Layer 2 of a small transformer language model trained on English Wikipedia (8 layers, counted from 0, width 96). Numbers have three digits each and are written without spaces.
A neuron's activation on a vector x is GELU(gate . x) times (in . x), where the dot is the dot product.
The model reads these tokens: "aking" " A" "aron" " and" " her" " up" "," " t" "rick" "ing" " her" " into" " e" "ating" " weight" "-g" "ain" " protein" " b" "ars"

The vector x that enters this layer's MLP at each token. A number n stands for (n - 500) times 0.012.
0 "aking": 501500607430395561545552418684504495500458536561664518529371339499473439524475405617591503508578401526417631361516628644436342640441627536502541616344604562651416441569580409515468512571406522368430446428385561411547522416391540495455474642444314462446615494505449521529544548376489572526
1 " A": 437443469632577518488440499771570408466403489732546438581527346436710377545533502573496553503559489487494549487490455400480402507640497491533459548306593417491424402428492501623388465508488414439447460473482480482516672520558455507442446574498304455564512563588569433423426423666566675463
2 "aron": 485539426534354528559579347764421573501435497668660576412497488482584509560550570400391454456652479432474444438551474480433483448575488278436650546488476367680543565505611410530497368537612453486477574353605416484509423513390386550449558545506497407528631583437513386460520497560619434503
3 " and": 564565467456529494448521512762602472530373435576492551462566274470407549632460499503492539558626467580579643431495493560670527556445481521501496452522461523541471554565461355478489365396470488411587415588515349541487500490434471476454543530508167397473599419578502567354607531513516660394
4 " her": 537531513569471655369519387641540585526485451700656632431514393394579598484530476492526596543487399515494519383352499462508444520539542446496585379520482413502435446582438427474451574516415436489521542567551627510471414572495505544418518625667158359569519511683463505419407519554460415424
5 " up": 614589445376464517486549495743447540603398490733584493472626396389523439463458429464600542484403517488559502417496465515452519440458625550444488388340582527527534554518570422484550629570435513404508490552534680509284401526448480601529425666474260484552540565548412455469470636419391460498
6 ",": 609530568614383468433446479747675429508500518546609463503527385490377495526412504519539456633340451596552497548515547591533508484565454634482484431597459480498468519587472501500409393556508490480526507530497469446362459570392561553470481538506034389473547501420480539536504592494487601514
7 " t": 543680511591633572557614490631502530466411526602598570465452458497565429592634443445465600468406514499478620554326429486624412520532469514531428603462437317477439379371558467402518602531353398432553582489470415434487412498477430447437477582426261585452564499491635436519462613580464741454
8 "rick": 452587563538528509592589344751491379527517539581683404490488673477434568498764521467394413583519349587448485386476572515479454434470522257478527561447471426587508488606546471389627463526567476450512453446446446535499429363487488612473657531499338505417451560408548534416489558527450576436
9 "ing": 529553471323487534451555497777405507438516646496597517592462522466421540369598473596472465501526506405508554367468546559464429597372479672492583536501464536553422550651392487539432462541572470462565425551395468443592493387427438540470573659480193489514597475518450471393547505361454675580
10 " her": 577532523526494691358512399666565542544467473686705597471503431384519565501576495575545585498462399522479483406392493435470457563503549489546584356460472389467391411563455455493456587484427425464536494591531599485452426520525481586455532640614155380565517515705494524399421503532422465439
11 " into": 517601428540535619362491518730573456506305437623653501392499328608428517481463439458481493461437591465565612460420388513436538477576489521553471494418542494584487524571445392535442649418473506473466500601530601467376397562458581580475531681551175422585443458514508481510489674419516521520
12 " e": 543630540554525583522444493664613527489417417636655582463519382473560459576578390552509573524474494533480616576340495428693424428502475491409404421401490333537419336492549514588528530540418286417480525477691450461485624560507432461449528587625275511433535636542464414414448532512424582487
13 "ating": 676592466253405479578541448616506502489467594521708532498451463480462540394623433486442515538516418466549581387366544526546547489508541421464493536485592496608514669544495394511397565597594322377480529433561444637522437421422692469423557663405396452563540502460427483366575625364534457409
14 " weight": 599544470534513501434593518653488721359393580691606507561474408490508469484635549578759527508531535491541520476537566511390383471415582444486485590444410471467483372474627417513496671493467389372470451427618450553441480487426528480477492609495212496500570511458417572574525436371387475439
15 "-g": 481460498431476633502480551634413565668425497679546580508521506475448304561521526631715560587454423615515597525397511435529376601558501458569485476401419508551272467344483531543516464461520448309607438526499423359488534478489531513580572597355277515509674480542513427485451479442492510572
16 "ain": 491402555470446600533509495862465471476607566511539570535520579508383512459576509415647375587522415457452471344411522643447538490588525557492593423329466385664430575490555464532481341524664464525490552464534639545394499380387531419465483624427559480601483514383505564414378435434427510526
17 " protein": 622403499462540522569486540727604533420490546558523634509528389517439469501581617624626396537668506469557486558335447510448456626432448538452504565526542377481421470430505508573522608451519232418508516520532431509484466528452394527365687493403284468611581554523489390355622538451381500441
18 " b": 481563495611595542455638535608541582469450472740607518493514410518510344533560462470590487605511504514460472440313421524554484532460481388538513613519516327504370429379466503532485517417492451395463558505509512465523615513554335397363559610496239607512655500536560361598611491586373595380
19 "ars": 481502342474465454518565516719505581594506610564572498547405580523549373499603513440484559447544435450462427371376644610443586435559449277530463604369620499686494415529509433520506416437521453511544507418509457461481521408459512416396521640441331522526565533385765553498700479501465489431

Each question shows the input weights of one neuron of the MLP. A number n stands for (n - 500) times 0.0014.

n122 gate: 589496444537474393250586324497561596332477448444626557424463505651512737404361380526472562478354296525418512433446518465732628479469666547459484509656522561404593460638541492612341554629573637776591437558466390456460550430653498622369515481694497327379256702589397423393434427511761380502
n122 in: 513417666535466590587420419516365444570325497575596353364586302645447343526566416596630231442507524466423457453446483557503681292565442635606390587522614471575490547422495619501503397452604641527462649462522528601423424291405264608423526529403498416408351632503414584758430443634426340417
Which token does this neuron like most? 6 ","

n50 gate: 530494589514560454747681371393316453354828489500525495403462520462652603511349626309582349353519423603642363511602517732548489253360349622405465573577337528502702377486453612395547438427404515441605706478471519299451464687560427522460427545535514636389398552533393713503298603574462381299
n50 in: 584454336411396415570539629677935557417146534575434640589449421424434280439569668725645582589574432448594449370624556543307466553434557354501647592573374432598281563607607548553502537356482476222354465452298589282372374288456330634576598623551469658495726509281472348530392451463563415585
Which token does this neuron like most? 8 "rick"

n79 gate: 522469475583548640576282616537547507614364390656596530310668407634481478371537623631573512618364575576525503584394564403472470562397319406506390419433571417526558681359595407472455412603475502407513525556278404612564310553653354797600415369390539434670574498562540423537585511642468457425
n79 in: 349610547542325590603552513500567551565488630458758623417442422440306527493446363573418460603486681464489527573605390514453443423539433500569538400598590585447494491371518450470360529617470626319548680319414537594639363516619415472441534256410388540616593543340666441475486589663434562626
Its two highest activations, in order, are on tokens 7 " t", 18 " b"

n224 gate: 439423500395531408486427517552536499457445356571400511506537645509333401466422479455420646452439305403561375586514570607539546701434475443618574288644498423447421494404292484518494613365585726362504546642664507649674681404344450361484425305525436570379554452701520410761684611448287582642
n224 in: 444632691496520414506400461574628502563441660477429481425653448490295453555449355624579332517491364537606567554347396626567291445434437511381416450479475488301476548598451656598406289647541412651476360512534465458668405506577326443599562535537513313370519310596537517457688532587606644568
Which token does this neuron like most? 3 " and"

n6 gate: 573490585481626508360521468393423409536619395443399457334372501418520466506479733625444693478739469410564528436551511340328490633528423526556544343641680559324592704485399637407530490497516601527281471653292303562564416415730532419690490550441458421610320566649502537681520395637511438471
n6 in: 361564387449437415492295508393613472561340483501416347660597702588539632481681309593411498335507570680411673758630410719508517494716514418302426473530407354550341482561594492564350238474526504386610552462532566537357463464508476574431498553407532496416342504559642697352644709494326306744
Its three highest activations, in order, are on tokens 4 " her", 9 "ing", 17 " protein"

n127 gate: 404480527583411570679602435458358519443487623493507633529356640591442626465463503649766441587495475653418507535509556441381407699553554320228574603446426560518719429443557471465688719460382465461440326496544542422337473521551665510637527513629642296583340403298333729553504479467346437347
n127 in: 380558708440611659317574610400590411388468569535584424442417480495480583422626263635507388536530576706390479419539452577539335352600534554412608478535221552489526316429412470442581670522573390484779271521753322439598646603505370509635417539474456292543273374535559506513563418553547639451
Which token does this neuron like most? 14 " weight"

n151 gate: 477546574533385416591606473637608370503393481477513435614559331567413449500548754580460381500698626393509506549483546509628465581581455367555417481453619295453441573502541551549709396502402363485563372471460843532568636426298495718614508510284451326501535257363326523471504504393690719729
n151 in: 525355211403448487746600462464479491397665421359652680465571481392491508329580556550434445450437487307407514482441572365538436757598517416574426388653704502561697582485550475674545421375553463301353426619426469658690422449466463627626484553387463532575433506387417539665503482421485536629
Its three highest activations, in order, are on tokens 9 "ing", 17 " protein", 13 "ating"

n84 gate: 481377598485559294467649284500384358606369449393584479408492569326633289635513550546513505360375393434377316555373344572462598367302554650515573672681676468220340504429485432628585502392552671417383447624377391620530375531732590573512711414639461292826497824546454619498464365613389633457
n84 in: 626259665666656531719483370449425511580360498621517333224324521516486449600362414484396766392504543406565525478292316211455626461604440667593474425366627115580571705477221712456542422292474681513646273503697708535416569519598554619545575374442447292759453570390476449400459713587415425665
Which token does this neuron like most? 10 " her"

n160 gate: 594488441462566485480266524497357500606412499292607471734490518688457593563414333412441317312727301542375501817469616579532517576307532621363552621561681462533455421520678610461521647535426432393559581547288449385499683342614373578491533499524535508214546720492518435588499406408592526573
n160 in: 440597438386378285555368621498491344370215568531486310647574560776266393459633489489421451467491345566633420464440515440236623620452801569528619509520622411326442387400574355470431606458609395485500628587432614688722574268557438397680693381607469303649331491506397552406533698642381484542
Which token does this neuron like most? 17 " protein"

n41 gate: 615563453607611608541190498384436446485517520414533708536499435492514604744380287454555683478358478598460446568712461404509666393443485472574715317391539642430356607441435415512316533458467520468413560547420547278550633419370614466474518479464511506182532516544540527505404583350386734655
n41 in: 633411472543480566766607636511474426628387584624505444771404565457407328547354511465616384601218589383345377566454502605476309426528253547577456367407537512544595612504422690582604558375388495296697509496497306528309356471356414596591558417528552612355833378389676484683447510523575463433
Which token does this neuron like most? 15 "-g"

n90 gate: 571512526357437443424562527441578674552505373321402534417541647479305353478456540312548471644426598642333531623424292513531578536424476558435490558513596469612418635450386667716467366616589397379438513291555253540431532575560553333565546376572785469506438531527794410557425436680407422299
n90 in: 539630407576428451639592614487450379346570755496356607499617539540623574499545512598709589498786433395621479363492649574228579672549493426614480322589450458509447546695436581463523576268656419360427498529481576531536416411296372697439469443522342519512613460511377587305480612196571302571
Which token does this neuron like most? 16 "ain"

n47 gate: 472397379577421619463328664528559292492453596587379529565489568621558470670648533699585475490623488737386420567663501499346306454638502660486628553461526644351446313653515513554429390753631438409324349554465450489488459586649542538645291342465535508651527446521496637560310400442407448203
n47 in: 514498539567478525530720536523458432445411599565603407343461622618464259480589397466475663544534510431643436628299602478469549591384699473607589531228517444564333433538548582570374217476634688413536522407527434536330612457439306722379560470548451433694641388481651427508790342385535504519
Its two highest activations, in order, are on tokens 1 " A", 15 "-g"

n239 gate: 643356360402405530342527764527623243554501569434425556474465537697470569559382385455473483450631772379536282581493546621598535532484449407548407593684319498328468494400437513431535517454661534628591532468627405317463672542437492350683650333499593407513500483470585649698394591654420420644
n239 in: 567310284442352522521432653627583329443618420562416507552461472476381567443599431367386419409522475411712440565568529637726462615506415547530463419518376686530540578333218586347482540377616591496409407264398699418555719555496626529569490600405580393391621424562245750486425472468585504471
Which token does this neuron like most? 18 " b"

n91 gate: 529565500571616467451483575353151629618445434469427519492464548463533600628457651410521609449455598637533559525482357508525589396403447640294551582486200365432531438502744472419354555547438424421698483394563542358532268565637411464409379527705565786533581559527450386343363516462470667382
n91 in: 686601446434553450552617342525607605476582701669474525369378412539555576462386582424586570691499571709393565418388588246667401280501425356349395278530508553562633537501771534390267583408444585434358557586482376457656507563384571502374449532551537379446361669577326655504677648458517426419
Which token does this neuron like most? 12 " e"

n51 gate: 503670407549395622576470635373520432621481401356575501404522497465500515546367531514535496725648449657418507512566439275459348648520506401616674662828651403525804552335522547621561449506649528535499397416488761460514471605552565411535335603387451587498263508254407456565324366408413593401
n51 in: 372518521702314718396589522408477359663426557384395455570677517470541609280493477575363511699413499570294464456667429386559399691687620415409575597458730420449829627390505613611663566414567471634542481575660650474513543313411564495505440687476402514426294349552302484634470446420482634288
On which token does it fire most, and how strongly? 17 " protein", at about 0.26

n214 gate: 451535753416576578508367454431378558429432370550377463534385402743485563448494658368376494596386622541396411548599503453551585646452390618217532618663407409559513665539425655394637334474658494503407370463542406633412436616458344495463564454570678463361580726530583469552554479554470524504
n214 in: 391407483624686319747444329600579404543630379490421636635565498441591559536668396358566361571558547729347507373560376570545497394335376504504559474456480469419525273498415409424567505522493635565313344475866680547370495667588422323524445449409456485506404797541324573531486490519649558575
Which token does this neuron like most? 9 "ing"

n196 gate: 491462260358448381410568765571652437505299375523420620510573476566467495574604592400504505518645492471636484554347455576421432598429468496741417455542588484294348554566596314634602499384467654712380485531694569487510517448569400529528641415534540242537430371661622407607379572367528583448
n196 in: 445628517587488688502691423600480630621355488495468667660386414478543628562603390487533500612415288409366531468513448378585458603463326398539665457393670536476507409569559390539628572445479434498543360459609494642284370403414433407309719531512342453746562578434349360385555596433495533608
Which token does this neuron like most? 11 " into"

n186 gate: 471479487351512365475536471437469335660352469467418481548383494653608720465570422457648506530429471309546395592431517480305572346647663413619656371538757669457464473502542444585497569658501384534683288635660434280465437362489554515635667436720603612644517324409415503526416546489569403598
n186 in: 688461576526605565319521378509383512542632534443554509430438514359506456528357530462481648506447508713344691249493347390723512673331457581550503448200423433503312644550514512473500553462455592681533466575324427694287473522488720613417544548626341381552476505688503663239456466562472517384
Which token does this neuron like most? 11 " into"

n118 gate: 595490573395440415449552533471341536467635391267454417465441377576449665478472618522695628360785421280530448617751571381282545409414572626469698440709619480400565551620333585522619644467600550519489422713623490490373483399590541415614507473532494532633574593407558344395679392312560334651
n118 in: 446647625606482486485509457457259390438351397514479419482623535564539340443559461457508508500380679502634616605782567545583460432528593686435622302672593785415398588391424536406395581619432247582607495776512239445535518531445464518451495628531436585395655353576633437523593354565277729547
On which token does it fire most, and how strongly? 9 "ing", at about 2.5

n67 gate: 583460596481587663639464637464334498514557535481480577411268472417574650603447626453674746484402660681514566561581381546476496571463422730580277607458360410342390524420537540499436559333492621324254557586372225482377468534507333532411609492441552548591550409746402403483514478476565488635
n67 in: 201364303488464491651542527358552416423588507504538603522677436708441347292589335225413509468663427557585415559498683597350390659458679744642556422690574515516462638528610786533617643469371388351538571584766547589537433583487486404425424554810586587486676393345501377319447338409414374556
Which token does this neuron like most? 17 " protein"

n219 gate: 449679578563451702491562455181424489635551441567446371218443450363644423554517578443701571382651514499594472484542354575422677218437570465515565599618565634465298633500498559585347381645491484512665550443611540305411288651464218523565497476424490525595483586465789506546520567481445453391
n219 in: 232535558482495458650605450574537660374471485439418708412463592746522565254505399606479465576402464610525552380487547539587527440800522568656456504389471443547586425564539294614463516540423529474346400720618652514227607507363605363416526596555443488369670362557416368558109340328720434614
Which token does this neuron like most? 5 " up"

n147 gate: 470185539359625369115667613427565228439462615438415349585459413543129573706390576496607568708406545350627506536460364448483419575341435669593624576481627585541577505347517583421541585288522693425386347506598594598464641565566595507561592372562491388511349483698623507672544719484633671503
n147 in: 367412624603495517504625390415528601355564658365502203589399499582528401549306268425612705674588630407522391487592536466746545559536628388465628581548409650470712743537390434477832488542389713379743375461467516531464477472377301526340673516551509355438635314303568765553443540402534456379
Which token does this neuron like most? 3 " and"